Layer 10 of a small transformer language model trained on English Wikipedia (14 layers, counted from 0, width 96).
A neuron's activation on a vector x is GELU(weights . x + bias), where the dot is the dot product.
The model reads these tokens: "i" "er " "6 " "| " "D" "iv" "is" "ion " "4 " "| " "St" "oc" "k" "h" "ol" "m " "M" "ell" "er" "st" "a " "| " "4" "th " "| " " " "|" "\n" "| " "201"

The vector x that enters this layer's MLP at each token. A number n stands for n times 0.046.
0 "i": 0 -30 5 3 6 -11 -4 12 1 8 44 25 -14 15 36 -17 30 24 -35 22 -9 18 7 8 25 -45 21 -28 49 7 -50 -43 -10 8 -38 3 25 -18 10 -10 -20 -60 37 15 58 11 9 10 -10 -5 15 -2 17 -19 -29 15 41 -8 3 14 31 -3 -2 6 -33 0 2 -18 7 17 7 -19 -2 -2 -35 -46 -34 -6 -11 -17 28 -7 12 21 -10 23 -9 31 -19 -21 11 13 -14 -38 -18 7
1 "er ": 18 -16 -4 13 -29 -7 -18 6 15 17 60 -2 -11 24 -4 -52 -8 17 -12 -9 -12 -9 5 24 41 -90 -16 -29 18 -30 -16 1 17 -11 -25 12 2 4 -2 -6 -10 -39 11 48 61 4 24 15 38 7 -6 -36 -20 -8 1 -5 40 10 -9 11 37 -5 11 -5 -13 -7 11 -15 20 6 -25 -12 -4 -11 -3 -36 -6 27 -8 -36 28 -1 32 7 -6 23 8 -4 -16 2 9 16 -26 -36 5 8
2 "6 ": 24 1 -21 15 -36 -17 -31 -10 3 -13 17 3 -3 20 3 -62 -5 36 12 5 1 -4 -2 3 24 -70 -25 -6 32 -32 2 -9 39 -9 -22 -35 44 39 -19 -14 -5 -44 27 29 41 8 26 0 -21 -25 15 -45 -7 -22 -11 5 41 26 9 -6 37 24 44 -5 8 -11 9 -36 27 0 14 -13 -9 3 -21 -29 28 8 -8 -32 19 3 24 35 -30 -11 6 16 1 -4 -2 15 -30 -19 2 -1
3 "| ": 6 13 -4 -3 -22 15 -19 14 -9 21 15 -15 -9 33 -28 -70 -1 15 32 16 25 22 0 13 42 -76 -16 -36 31 -26 -43 -33 -4 7 -14 -3 23 30 -24 -9 -21 -53 4 5 42 12 17 23 2 16 13 -16 17 -14 -8 6 47 19 1 9 21 15 29 -33 14 -21 15 -6 2 -1 6 -9 -8 4 -5 -49 -10 -19 -4 -13 0 33 9 7 -33 8 13 -7 -9 50 -17 7 -14 -35 6 16
4 "D": 30 -9 7 17 -41 12 -40 17 41 22 37 -15 26 31 -6 -76 -15 19 20 -3 34 -3 -14 13 13 -2 -40 -58 15 -36 -21 -34 18 -35 -17 11 23 28 -7 -29 -3 -32 26 29 27 -18 0 -2 -8 1 -33 -17 22 -32 -7 36 -20 -9 -29 10 44 -26 10 -8 -4 -27 23 1 -7 -11 9 -51 18 16 0 -29 17 -21 -8 4 15 18 2 22 -14 23 33 -9 6 20 4 31 27 -9 -15 -2
5 "iv": 14 -35 8 1 -27 -1 28 27 -7 1 21 -29 33 24 23 -17 -22 50 30 16 2 -11 3 11 10 -12 -2 -33 -22 -46 -28 -12 17 -4 -18 -7 -10 41 -20 -15 -2 -18 46 23 3 -17 34 -36 -47 -12 -16 -36 -1 -36 -63 51 0 25 -6 9 12 23 25 -26 16 -29 0 21 7 36 -5 -16 -9 0 21 -57 27 33 1 13 40 -12 -31 -11 -19 20 15 20 -21 5 -4 19 6 -14 -29 19
6 "is": -6 0 2 19 20 31 -9 -19 -15 2 6 -14 16 11 -26 -3 -31 24 28 -18 18 -8 29 24 -10 9 -23 27 2 -18 -2 -14 6 -41 2 2 -15 13 4 2 44 -41 7 5 52 3 20 -17 6 -35 -44 -7 27 2 -53 56 11 20 9 -1 -6 17 47 10 29 -42 17 -17 -28 34 -54 -36 1 -43 -9 -44 14 2 19 -48 34 4 -37 19 -10 -6 -30 5 21 12 -31 -9 10 10 18 -6
7 "ion ": 47 -8 -16 32 -11 -8 -5 23 2 -5 38 4 51 8 1 -34 -29 2 -7 -35 -5 8 13 11 25 -68 -5 -18 6 -5 -8 -21 3 -28 -45 14 -2 32 -29 -2 8 -12 18 40 38 -39 -3 -7 -7 -6 -52 -9 -3 -38 0 -17 16 12 18 -20 32 -16 34 -19 32 -19 9 -12 23 51 -21 -34 -55 -21 -5 6 10 18 27 -25 5 13 45 11 5 13 19 0 -9 21 2 -25 -19 -3 -10 45
8 "4 ": 15 36 -23 30 -12 -6 -27 -3 -12 -28 24 -7 24 21 -15 -27 -16 30 30 12 0 -21 -19 8 23 -72 -40 7 21 -16 15 20 12 -26 -6 -53 30 29 -27 -11 -7 -34 39 40 41 -2 5 -14 8 -32 -2 -38 3 -40 -9 -5 25 23 20 -16 13 17 23 -16 8 -17 7 -8 9 -4 2 -17 -17 -2 -24 -26 20 11 22 -43 15 13 51 35 -15 -17 13 11 -1 20 -2 17 -47 1 -7 21
9 "| ": 5 31 -11 15 -17 32 -14 14 -12 19 15 -20 8 18 -31 -63 -15 11 42 20 24 27 4 6 35 -66 -32 -28 27 -29 -27 -25 -11 -7 -16 -6 27 40 -35 -19 -8 -40 5 10 46 6 -1 5 16 3 12 -29 17 -13 2 2 40 7 8 1 9 0 29 -38 30 -23 23 -6 -2 -5 8 -1 -14 5 -9 -41 -5 -14 3 -16 -1 44 9 1 -33 8 19 -15 -14 66 -28 -2 -21 -27 5 24
10 "St": 40 -32 3 18 -21 8 -48 9 -4 27 26 7 54 30 8 -78 -25 23 6 -2 8 20 -5 9 40 -4 3 -19 10 -46 -4 -40 1 -17 -31 -39 30 38 -17 -29 4 -49 29 23 40 -17 -30 21 2 0 -9 -6 -11 -43 -25 30 -29 -6 -29 20 32 -9 11 -7 1 14 25 16 -30 6 -2 -26 21 9 -34 -29 22 6 -18 -9 -5 -14 -8 -11 -4 34 61 -9 13 16 8 8 11 3 5 7
11 "oc": 9 -46 30 1 0 28 -27 -1 1 20 -17 -5 -6 1 -10 16 -47 36 31 8 7 -15 22 -1 23 37 5 -6 23 -94 -10 -18 12 -3 -19 -6 3 40 -31 -17 31 -26 -28 -9 21 17 -2 15 -7 -31 -20 -19 -27 -42 -57 19 8 11 15 6 -16 17 16 -23 7 -31 2 33 42 -12 -24 -8 -19 12 2 -42 3 27 7 3 24 -8 30 34 4 58 22 -3 11 -23 1 21 -10 -21 1 -16
12 "k": 47 -15 5 -13 -4 -8 -55 -41 -5 11 -17 -33 21 20 -4 -6 -67 12 27 -39 16 -4 0 -4 36 16 15 12 6 -23 7 10 13 -2 -19 -10 -33 31 -38 -14 47 -16 -32 10 20 -18 3 58 -8 -5 -27 -25 -2 -53 3 -6 11 30 5 19 9 -17 28 9 -4 -34 21 14 38 18 -34 24 11 -8 -1 -77 7 32 -6 -28 7 11 -13 37 -16 36 -16 -6 -19 12 21 21 16 -15 9 -1
13 "h": 43 -23 -16 -1 -14 -11 -39 -10 14 -3 -18 -11 -9 28 11 -17 -34 -9 -16 -18 5 17 12 -28 23 14 -2 -50 -7 -12 -16 9 -14 -10 -41 -5 9 23 -47 0 43 -1 -5 33 39 6 -15 52 -25 -31 -11 -3 20 5 -27 -5 -19 39 22 48 3 2 14 33 -9 -38 23 11 49 11 -2 10 -8 -21 -18 -64 26 -1 -8 -23 28 25 11 62 2 20 -1 -26 -11 -3 24 27 -19 -16 -27 0
14 "ol": 41 7 4 2 -13 43 -1 -69 4 -1 -24 -2 17 11 0 -30 -46 18 -9 -11 29 -18 -3 3 20 14 3 -31 -16 -10 8 1 -35 14 -17 -5 -21 28 -52 30 17 -32 34 36 9 11 21 -26 -17 -3 -16 -11 -13 24 -20 6 -35 19 15 8 0 13 48 6 -32 -8 3 50 18 1 44 -7 -33 -6 -1 -38 50 2 26 -52 3 9 31 52 -10 3 10 -2 -22 -20 0 14 -25 -5 -44 -8
15 "m ": 69 2 12 6 -27 -8 -21 -18 1 23 18 -17 42 72 -23 -26 -50 0 -4 -9 4 -4 24 32 22 -65 -31 -38 49 -29 36 -2 -29 9 -26 -15 -4 -13 -2 4 10 -30 11 47 21 -19 26 7 -2 -16 -48 -25 -10 -25 31 -2 2 24 17 -15 -4 -8 28 5 5 -38 -18 17 9 -4 16 5 -23 -20 -28 9 26 31 11 -29 -11 -2 27 25 -3 19 23 -33 -4 7 -14 -4 0 -2 -12 12
16 "M": 32 19 -6 29 -12 -20 -26 -9 23 11 -3 1 30 77 -28 -32 -43 14 15 6 17 -14 -40 11 -20 -21 7 -6 3 -50 4 -4 -13 -33 -7 -10 7 21 -10 -16 -2 -23 18 26 67 0 16 14 -64 -20 -1 -51 4 -6 2 28 -5 -14 24 4 8 -18 -17 -16 6 -60 -15 -3 -3 -16 33 -9 -5 -9 8 -18 27 -8 19 -33 25 22 26 20 3 42 21 -25 -24 28 -12 26 23 1 -18 32
17 "ell": -13 -16 -2 30 -36 -19 -22 -23 -10 2 9 -13 38 42 11 -23 -33 28 18 22 6 43 -1 -2 -4 -4 -7 -7 1 -56 -14 5 4 -21 -36 -4 6 2 9 3 -22 -19 49 30 39 -5 11 6 -37 -31 -19 13 -45 -30 1 46 -18 17 -11 9 16 13 -19 16 25 32 -7 -8 22 2 -4 8 -12 -18 15 -32 55 -6 3 -60 34 12 10 28 -30 22 24 -48 -56 25 -6 -5 31 19 -28 6
18 "er": 12 6 0 36 1 17 -21 -50 -20 -7 2 -29 49 11 13 -33 -22 -5 27 35 11 -19 4 -29 11 3 12 0 -17 -27 25 -3 -6 -41 -48 0 -34 13 -11 11 3 -35 41 20 48 3 25 4 -4 -39 -4 -3 0 -25 -43 7 -3 26 -2 17 28 -12 -23 25 3 -2 40 -19 10 -18 -45 21 -36 -29 13 -27 17 9 24 -62 45 24 30 16 8 13 12 -58 -14 6 5 5 10 5 15 28
19 "st": 54 -14 -12 22 2 -9 -39 -53 -14 7 -8 -18 -3 14 11 -36 -37 17 -19 -9 3 22 6 -23 41 14 39 -19 17 -58 11 -26 -21 -22 -87 -43 3 24 -2 0 -6 -38 26 41 30 5 1 2 -16 -15 -34 11 14 -6 -2 8 -6 34 11 14 16 11 34 20 3 -11 25 10 4 3 21 8 -18 -23 -5 -59 8 16 0 -42 15 9 13 -5 -4 0 47 -27 8 16 28 11 -7 37 -3 9
20 "a ": 52 1 -11 3 1 25 -21 -25 22 -5 6 -16 8 28 -18 -20 -47 20 0 -9 7 3 5 29 25 -72 -7 -45 -12 -28 18 2 -28 -35 -25 -21 10 41 -59 2 -15 -35 25 19 23 24 9 17 22 -46 -19 -13 -3 -48 10 -23 36 29 19 2 18 3 38 6 -5 -32 -23 -3 33 -2 -15 16 -25 8 -10 -5 3 17 32 -45 8 -2 35 16 32 30 41 -15 -9 -16 -6 -1 -1 17 -4 5
21 "| ": 11 25 0 30 -9 17 -17 1 -2 27 -5 -32 0 40 -39 -36 -29 23 30 11 26 17 2 9 35 -74 -10 -28 17 -21 -26 -23 -24 -3 -28 -12 29 29 -41 -27 -3 -57 14 15 33 1 6 10 -2 -10 15 -17 15 -12 26 -9 39 3 23 9 8 8 23 -30 5 -18 19 4 -10 -14 26 18 -21 7 -8 -43 12 -5 9 -27 -1 24 2 15 -16 17 21 -12 -14 58 -53 4 -19 -15 -8 35
22 "4": 2 16 -7 31 -39 3 -11 -2 -6 36 35 -34 41 6 -25 -52 -16 22 39 -8 10 -4 6 4 6 -23 -54 -48 7 -60 -3 -8 1 16 -2 -28 32 42 -37 -30 5 -60 20 17 41 -37 -28 7 11 -22 1 -7 14 -41 -11 16 10 22 3 14 39 7 18 6 -14 -9 18 -11 -26 -32 -8 8 4 7 -5 -20 15 7 -14 -15 29 28 5 41 -18 5 35 9 17 28 -38 2 -7 -16 4 43
23 "th ": 25 -20 3 6 -43 33 -27 22 21 36 23 -9 22 32 7 -40 -16 15 58 -12 6 -13 15 -5 20 -25 -35 -41 8 -39 12 6 7 42 -21 2 -14 6 -11 -26 10 -41 -19 47 21 -37 -22 -2 -18 -12 8 -36 7 -34 3 0 30 5 3 22 16 -5 39 -7 26 -28 33 -3 12 -30 -29 -38 3 9 -33 -7 10 49 -19 -29 13 17 5 9 15 12 10 1 -5 3 28 8 -47 -34 10 10
24 "| ": 23 25 17 0 -8 36 -26 16 -2 10 15 -42 -7 26 -15 -42 -1 40 26 14 23 13 8 -11 40 -41 -6 -39 3 -29 -24 -10 -26 21 -12 -1 2 53 -21 0 -1 -59 -31 0 43 -16 37 -1 -7 -12 -3 -25 15 -21 -36 11 25 30 -29 21 -11 6 29 -32 30 -29 29 -5 1 -18 22 -21 34 10 -1 -33 -10 1 -11 -6 1 25 -18 20 -17 13 30 -32 -8 38 -4 17 -42 -21 -6 21
25 " ": 39 15 8 26 -4 39 -22 17 7 13 43 -40 16 36 0 -38 -17 42 11 7 24 -4 -4 11 17 -22 -2 -24 5 -36 -4 1 -9 4 -29 -14 10 18 -30 -7 -14 -23 -9 21 52 -19 -14 6 22 -15 -13 -59 -9 -54 -17 30 -18 60 -47 37 37 -11 37 -12 23 -32 26 -18 11 -10 -4 -18 22 21 0 2 6 29 -16 -4 -2 -10 -11 14 -24 12 -1 -32 21 -13 -29 3 -40 -19 4 -5
26 "|": 20 -18 37 50 -6 7 -17 6 13 28 -3 -13 31 9 -5 -46 -19 36 47 -24 25 17 14 6 9 -3 10 -20 32 -4 -10 -41 -23 12 12 -6 11 68 -30 13 -25 -39 16 -6 27 -17 -4 -21 9 -14 -35 -3 -22 -19 -57 -1 6 48 -26 20 -1 7 37 -17 14 -10 10 -32 28 20 -6 7 4 1 5 -56 12 -18 -40 -33 16 -1 -24 -3 -13 49 34 -30 -5 8 -29 -3 -30 -8 11 20
27 "\n": 12 -22 1 3 -13 -1 -32 10 51 3 43 -25 -4 42 15 7 38 23 -7 0 6 14 -12 -5 44 -41 11 -39 47 -5 -53 -20 12 1 -38 -19 -13 -11 11 -17 -11 -55 38 -5 32 14 -15 17 -20 16 17 -22 8 -11 -40 7 23 1 -7 32 35 11 16 -9 -5 -14 14 -8 13 15 22 -22 -17 -11 -22 -17 -27 -1 10 -11 16 -17 21 30 0 42 7 18 -8 -3 -10 -10 -48 -46 3 10
28 "| ": 22 -17 -20 -14 -33 2 -31 -7 9 13 42 -20 -1 32 -4 -16 15 2 43 0 4 10 -5 -14 65 -35 1 -53 8 -14 -43 -22 11 14 15 5 -14 20 -40 8 -3 -66 -11 -18 17 0 23 49 -15 29 -1 -16 33 7 0 2 26 3 -16 26 23 35 36 -38 18 -31 24 0 -17 11 7 -9 -16 -28 27 -42 11 -10 18 -33 -13 -7 39 25 -27 18 21 -9 11 18 -16 12 -8 -32 -10 -4
29 "201": 32 -30 8 -4 -21 7 -31 0 -14 -22 18 10 47 5 1 -39 -22 20 46 6 -5 -1 9 -3 17 -8 3 -52 -2 -34 -22 9 2 8 -22 27 27 -9 -45 -12 -1 -57 9 3 10 4 -1 -5 -9 13 -24 30 -24 -31 -25 21 -17 24 -38 14 25 23 29 -13 18 -39 20 17 -31 36 -6 -24 -26 -23 6 5 18 -9 8 -21 41 -31 69 44 -41 33 23 12 46 23 -7 18 -17 -19 -5 2

Each question shows the input weights of one neuron of the MLP. A number n stands for n times 0.0083.

n160 (bias -0.051): 12 -53 40 -35 -19 8 39 22 21 48 11 17 -19 -3 32 -9 11 -2 1 -34 8 -47 22 -2 6 23 -19 -23 1 -13 -20 -25 -5 -18 31 13 38 -5 -11 52 -16 19 -12 -9 -27 41 -9 -11 2 3 14 -1 4 9 8 -35 24 -21 36 4 -17 0 8 -11 22 -11 12 10 -16 18 -48 8 7 -14 10 40 -38 32 -4 -13 2 -21 21 6 47 -9 -54 0 -47 4 4 7 12 -10 21 -28
Which token does this neuron like most? 23 "th "

n318 (bias -0.060): 14 -26 21 24 28 -42 21 13 1 21 -19 4 23 -12 -23 3 -5 30 -31 -21 -1 28 1 27 20 -9 -9 11 -24 -9 -2 -28 7 12 4 23 -21 -5 -28 13 -34 30 -13 -12 -19 -23 -1 -45 2 9 13 -23 20 -24 1 -45 28 1 -17 6 -33 -23 12 35 3 -9 4 -28 -43 -16 37 17 -30 4 61 34 -9 -10 -13 -19 -61 2 36 33 47 17 -42 60 -30 -8 4 4 -13 40 -4 10
On which token does it fire most, and how strongly? 7 "ion ", at about 2

n73 (bias -0.018): -20 -1 -14 -48 7 -19 -8 12 16 40 17 24 -7 -7 -2 24 -10 41 -16 -33 13 -8 -26 -24 18 13 -7 16 18 -23 -20 15 6 -11 -10 41 -1 -14 62 10 27 15 -25 -11 -21 -10 -15 14 18 7 -27 -38 19 -25 18 31 11 -15 -21 -27 12 7 -18 17 -2 13 -14 -23 -1 0 1 -6 36 -11 0 -3 27 -17 1 -7 -9 27 -30 -7 -3 -12 10 -4 -13 13 10 28 -10 -13 7 -17
Which token does this neuron like most? 4 "D"

n435 (bias -0.022): -1 -1 -9 30 57 -8 25 -3 1 -40 1 32 35 -16 -15 17 16 52 -11 -28 -8 -7 -10 -22 11 -19 7 4 13 10 -21 1 16 -19 -27 -10 -10 -12 -8 33 5 -8 9 35 6 30 14 -5 21 23 -23 36 26 8 5 -12 9 7 10 11 -17 -15 -20 -12 -29 -19 6 14 -30 -10 -5 1 -65 -19 6 33 -30 -13 -19 37 -22 -7 -13 -16 -6 -30 2 -28 -30 11 -16 1 -18 35 27 1
Its three highest activations, in order, are on tokens 7 "ion ", 19 "st", 18 "er"

n255 (bias -0.025): -1 1 35 5 -5 -59 -4 32 5 -74 -1 -4 -18 -10 -3 12 -32 -11 15 -16 51 -9 3 -10 -20 -30 8 31 -3 -13 -16 20 1 -26 -6 9 -16 -3 -19 -17 8 47 -38 -20 2 10 6 -9 26 -15 35 -11 -10 1 0 36 15 4 42 28 34 13 -36 -16 17 -12 12 22 -10 -40 11 -7 20 -3 -7 -24 -43 34 -2 7 15 -16 -24 23 8 -6 13 15 22 3 -1 10 -1 -22 10 5
Its three highest activations, in order, are on tokens 11 "oc", 12 "k", 16 "M"

n70 (bias -0.051): -12 -1 -9 -15 43 -4 0 4 12 -6 -29 -21 5 -3 11 -33 15 10 -15 11 0 0 -23 27 12 2 19 -6 0 -11 29 3 -15 -24 2 35 -11 3 -32 -37 13 3 -21 -16 -12 -11 15 -3 -1 -9 -51 17 19 11 24 31 7 37 10 23 11 -26 -4 13 3 -8 -26 30 -16 -27 5 56 -25 14 -27 30 -31 27 -19 42 -33 -7 21 -19 16 17 -14 -1 -31 -23 -19 11 41 -19 -1 -6
On which token does it fire most, and how strongly? 20 "a ", at about 1.6

n500 (bias -0.047): -20 17 11 15 -22 17 -16 -42 -9 -51 21 20 2 8 -24 18 10 -63 -34 29 40 -5 0 17 -4 21 -23 -2 14 21 28 -29 53 0 -20 -4 7 -15 22 9 5 -10 -48 -17 18 19 9 -8 17 7 -3 -3 12 -10 -33 -23 33 -7 -31 13 6 -2 -25 10 -14 -17 -2 33 -15 -24 -32 5 31 4 18 39 -26 -1 -5 22 -1 15 -7 44 -1 11 -24 -33 24 26 -39 11 -3 15 52 -25
On which token does it fire most, and how strongly? 6 "is", at about 1.3

n87 (bias -0.042): 15 31 0 -7 -4 -38 38 18 -11 -14 14 18 -1 -20 14 16 -23 -11 -21 12 14 12 20 -31 34 -14 -6 -5 -7 36 18 1 -6 -38 4 20 5 -2 -15 7 -2 15 8 -31 -32 21 29 11 21 -22 15 -48 10 -38 -21 0 25 10 39 8 28 19 7 -9 20 13 -25 -7 -17 -20 -16 24 43 8 -13 9 8 -32 2 14 -25 -12 34 8 3 19 -3 -20 -22 2 2 6 -9 15 -19 -5
Its three highest activations, in order, are on tokens 20 "a ", 8 "4 ", 2 "6 "

n21 (bias -0.047): -5 -11 20 17 22 -21 -23 -30 3 -4 5 1 -22 8 -11 24 29 35 -21 -14 2 29 20 24 -52 -5 -34 -5 4 21 6 1 39 -12 -12 -10 9 -20 14 72 10 -13 27 -9 11 18 -29 -10 21 -35 9 -1 -15 10 3 -33 -7 -37 -36 -48 -20 -13 21 -26 5 14 20 13 -11 -13 16 20 -6 -3 32 48 -24 -15 17 -34 -6 -2 9 25 -26 -54 1 -33 -5 -9 33 15 -8 12 -3 -11
Which token does this neuron like most? 8 "4 "

n238 (bias -0.031): 6 36 -5 9 -11 4 -6 3 -1 -10 4 40 -23 -18 15 15 0 5 -12 23 28 17 -6 -20 -6 -19 22 22 1 19 18 14 -12 -4 34 8 -23 16 -21 9 -25 15 23 -30 16 -11 14 -6 -8 22 7 -20 -6 30 24 -30 -8 42 -16 13 18 -18 10 9 14 20 14 -46 -6 8 9 -49 1 56 -14 -19 -6 17 -25 31 -32 -14 -32 12 1 12 -12 -13 10 -55 -4 -26 12 -1 -22 -50
Its two highest activations, in order, are on tokens 25 " ", 26 "|"

n27 (bias -0.036): -14 -11 -17 -23 -1 40 12 14 -29 23 -40 28 21 -9 -19 6 4 13 42 28 -8 15 -38 -12 21 -36 22 18 -14 24 6 1 -1 -5 -39 11 -38 -24 15 34 -27 1 16 4 -1 9 -31 20 -13 14 31 24 -25 -12 -9 -7 -50 20 -38 41 34 19 -35 6 -31 -29 -39 -13 -29 -41 28 -2 19 28 34 -4 -3 66 4 7 -25 -7 -30 14 46 -12 3 13 5 -12 31 15 -2 10 10 -32
Which token does this neuron like most? 25 " "

n115 (bias -0.032): 2 7 -7 0 18 -34 -20 -15 -6 -36 -22 13 -7 -32 -21 -19 -10 -4 11 8 2 28 -25 -24 -18 -8 -34 19 5 10 28 13 19 -28 -12 14 -1 -11 -14 49 17 -7 -19 -10 26 51 -41 15 14 26 8 7 28 5 4 -27 -2 -8 14 -32 30 2 -19 -6 -9 38 8 -10 17 14 17 4 -11 18 -12 -12 -7 7 28 4 -12 32 9 2 7 22 6 4 -38 -9 13 34 -21 4 8 -7
Which token does this neuron like most? 8 "4 "

n301 (bias -0.019): 1 -29 -37 37 -1 -21 -6 -2 32 22 -4 42 -26 18 -42 42 42 -7 -8 14 15 -45 -3 11 -19 7 -11 2 4 -9 22 -5 -3 36 26 -28 -17 -12 8 4 -14 -26 34 8 -22 3 -33 36 -18 -17 -1 4 18 28 17 9 -11 5 -10 -12 -15 -4 -17 -23 15 -5 -13 -2 -14 -19 -3 -27 8 10 43 18 -12 33 21 13 2 22 17 -4 14 38 -20 -10 -17 -16 18 -60 0 -11 10 16
Which token does this neuron like most? 16 "M"

n297 (bias -0.048): -34 30 -2 3 -29 -19 14 -7 21 24 14 33 2 -48 23 18 -8 15 -18 -15 8 -12 -2 -18 59 0 -20 -13 13 -14 18 -48 -10 -26 -23 -8 -27 6 16 -12 -14 12 -30 -16 -26 -3 7 -9 -3 9 2 -1 5 -7 -12 20 5 14 23 -20 -6 -21 10 -10 -9 -12 6 16 -10 -31 23 35 3 28 12 10 -43 56 13 17 -8 1 22 15 21 -8 -39 38 -33 -32 -5 -5 6 -7 18 35
Which token does this neuron like most? 11 "oc"

n322 (bias -0.027): 32 1 -28 3 12 -27 3 5 2 40 -15 -1 -20 -65 -8 43 -28 23 -20 44 32 -4 1 -7 -13 2 -17 22 27 -1 0 -10 17 20 14 -46 16 36 34 1 -15 -45 -6 -7 10 -33 -8 39 8 17 43 21 -11 -6 46 -1 -16 -1 -6 -4 -18 8 21 -34 14 11 -30 -41 -3 8 -20 10 1 -24 10 4 17 -34 -19 28 6 -3 -26 -11 -11 -10 -39 -15 43 16 14 -6 -12 -4 -6 -33
Which token does this neuron like most? 2 "6 "

n236 (bias -0.036): 7 33 16 10 19 8 -12 46 -9 -20 -16 -8 9 8 -2 -1 24 -1 -10 9 14 -11 9 -12 -1 -8 22 16 -29 -10 -9 -11 -5 13 -13 -35 -7 4 64 -9 -29 4 31 -18 33 -24 13 -8 -23 -10 -26 1 -28 22 -33 -4 17 39 -10 10 -56 3 14 -1 6 -5 19 -7 15 -6 -1 -6 27 11 -20 24 -5 -3 -9 20 -33 25 -16 -18 2 -6 -5 2 -14 11 21 8 -4 0 15 -1
Its three highest activations, in order, are on tokens 24 "| ", 26 "|", 25 " "

n364 (bias -0.061): 6 -13 7 -24 15 -2 13 22 -38 20 -28 -10 10 9 -13 -7 41 8 22 3 0 22 -2 -10 -13 19 -29 -34 3 -26 12 31 -9 2 -7 42 -20 -8 3 9 3 14 29 -13 -11 0 -17 -10 -1 22 -5 -12 21 -12 20 3 3 1 -9 8 -5 -19 4 -19 9 13 31 -45 18 -2 23 -15 23 5 -19 -20 -38 13 -9 22 -2 1 0 2 5 -37 14 19 20 -10 16 -51 -5 42 -24 23
On which token does it fire most, and how strongly? 23 "th ", at about 1.2

n90 (bias -0.030): -14 33 -8 12 -5 3 20 6 -40 19 11 11 1 -29 13 7 -35 15 27 1 37 21 6 7 -8 17 3 -31 1 47 -9 -5 12 5 32 -10 -28 -6 -10 11 3 7 -1 -6 -37 4 17 37 41 -3 29 -21 8 -14 28 -3 -5 -30 -6 -34 -13 9 12 -18 -39 31 -5 -8 -11 -5 -41 3 33 38 0 -27 -18 1 41 -3 -39 -4 7 -6 -11 -1 -57 -3 -41 36 -6 -5 -42 35 -23 -14
Which token does this neuron like most? 9 "| "

n218 (bias -0.034): -21 0 54 -1 -4 6 7 -6 42 2 12 11 3 -2 -3 10 5 15 -24 14 -14 0 7 -12 -2 -24 -11 8 -29 -1 8 -26 2 -20 -5 -15 36 5 -3 -4 -11 39 18 6 -10 -27 20 -31 -19 9 6 -13 6 -29 12 -5 -24 0 -3 -15 4 37 -1 5 -24 18 -12 -2 1 -27 9 15 -2 16 40 -2 -25 -26 -22 -33 -16 -4 19 -13 17 0 -15 17 23 -3 -3 16 -2 18 15 4
Which token does this neuron like most? 8 "4 "

n139 (bias -0.038): -12 -9 13 -23 -3 9 6 33 0 -25 -25 9 -7 11 -1 -10 -14 1 -17 13 -9 -26 26 0 32 -5 -16 8 -9 -20 26 -2 6 26 -21 16 -14 6 34 6 5 -13 37 -12 1 4 4 -5 -11 -17 21 13 14 14 5 5 -29 9 10 12 7 27 17 6 1 -29 -1 7 37 21 19 -2 -21 17 -14 -3 -7 -12 7 16 -36 33 -16 -17 5 -12 -21 -36 6 -4 12 14 2 -20 6 -13
Its two highest activations, in order, are on tokens 13 "h", 14 "ol"

n274 (bias -0.016): 13 9 -4 -29 -15 -18 -6 25 9 -25 12 15 -8 -30 6 1 25 -4 -12 -35 33 -43 -8 -23 -8 -4 1 17 27 -6 -7 8 32 -3 22 -21 -12 2 11 7 -20 -27 15 25 33 30 28 -26 11 -19 -1 2 -19 -31 -4 -14 -2 32 14 -30 1 -3 -41 4 -21 18 47 5 -5 -2 12 16 24 -4 11 32 6 -19 -43 21 -18 -1 7 -22 -2 -12 -7 -11 -13 21 46 25 22 40 20 -44
Which token does this neuron like most? 2 "6 "

n157 (bias -0.062): -3 16 16 12 22 34 17 -18 -13 39 -31 -41 -14 6 34 9 -19 7 53 9 -7 -31 -30 36 26 15 19 -31 -30 20 -16 -30 17 -8 15 3 -10 -14 7 -3 -20 21 -13 -16 -25 -28 -35 27 8 22 19 -10 31 39 71 -24 -11 -8 -27 -12 -6 47 3 -7 8 8 16 7 32 26 23 -6 6 -38 -62 8 0 -3 -18 35 -5 12 18 3 44 -6 -35 16 -8 -32 -16 -13 -7 3 -16 16
On which token does it fire most, and how strongly? 28 "| ", at about 0.32

n471 (bias -0.033): -22 11 -13 7 -50 -4 27 11 3 -65 -5 41 7 21 29 -9 32 -8 1 25 -1 31 41 -5 -36 15 -10 -18 -31 -7 -9 15 1 36 5 -27 42 -20 -21 10 18 -3 -49 10 37 -31 -5 -2 -29 -2 3 11 23 17 9 -6 1 9 20 -3 -25 -24 -1 9 13 -23 3 -35 -8 -40 21 -22 27 4 19 21 -16 -7 9 33 8 -7 -15 -6 30 26 2 -17 -33 -11 -19 -22 30 -24 18 14
On which token does it fire most, and how strongly? 16 "M", at about 1.1

n273 (bias -0.042): -13 -13 9 15 -7 -1 18 4 -14 2 -11 -23 -7 16 -12 6 -14 -21 13 -21 4 14 26 4 -1 -3 13 1 31 -10 1 -1 26 0 34 37 -3 -20 16 -33 -24 37 16 6 18 -8 -4 -15 52 10 20 -3 -3 -7 8 1 21 -4 44 6 -27 -22 5 -7 12 22 26 -15 -2 -15 -18 -7 -2 -30 -41 -12 -22 25 13 31 -12 5 -8 -20 -7 -10 -22 6 -5 48 17 -1 -12 -25 -11 -6
On which token does it fire most, and how strongly? 9 "| ", at about 2.2

n1 (bias -0.042): 16 -12 -38 15 -17 -21 6 -17 1 -15 -42 6 -12 -60 29 35 37 -11 -25 42 8 14 -16 -10 -15 -26 -51 5 49 -1 17 4 39 -6 -13 19 -9 24 1 -7 8 7 1 -16 8 44 -2 33 6 10 5 1 10 -3 9 45 23 18 29 1 -26 -3 3 9 23 -27 -2 -43 -24 10 -4 17 40 8 12 9 -22 7 42 -23 -13 -49 1 -30 28 -1 1 7 -37 -2 -19 11 4 9 -24 -32
Which token does this neuron like most? 2 "6 "

n296 (bias -0.052): -16 8 -22 31 -4 8 -6 -7 -3 1 0 -33 9 -2 -10 -7 41 2 0 5 5 20 1 3 -13 -17 22 -1 2 45 17 -14 30 2 -2 19 -16 -37 18 22 14 -1 6 8 -33 -18 -10 -1 -17 15 54 -11 -11 -24 -14 19 -40 -10 14 2 -2 -11 43 4 -6 0 -29 -11 -1 13 -8 -39 11 -29 -6 -3 -39 -18 -25 48 -7 -2 -17 12 -8 22 12 -8 4 17 -7 -8 -24 22 3 38
Which token does this neuron like most? 27 "\n"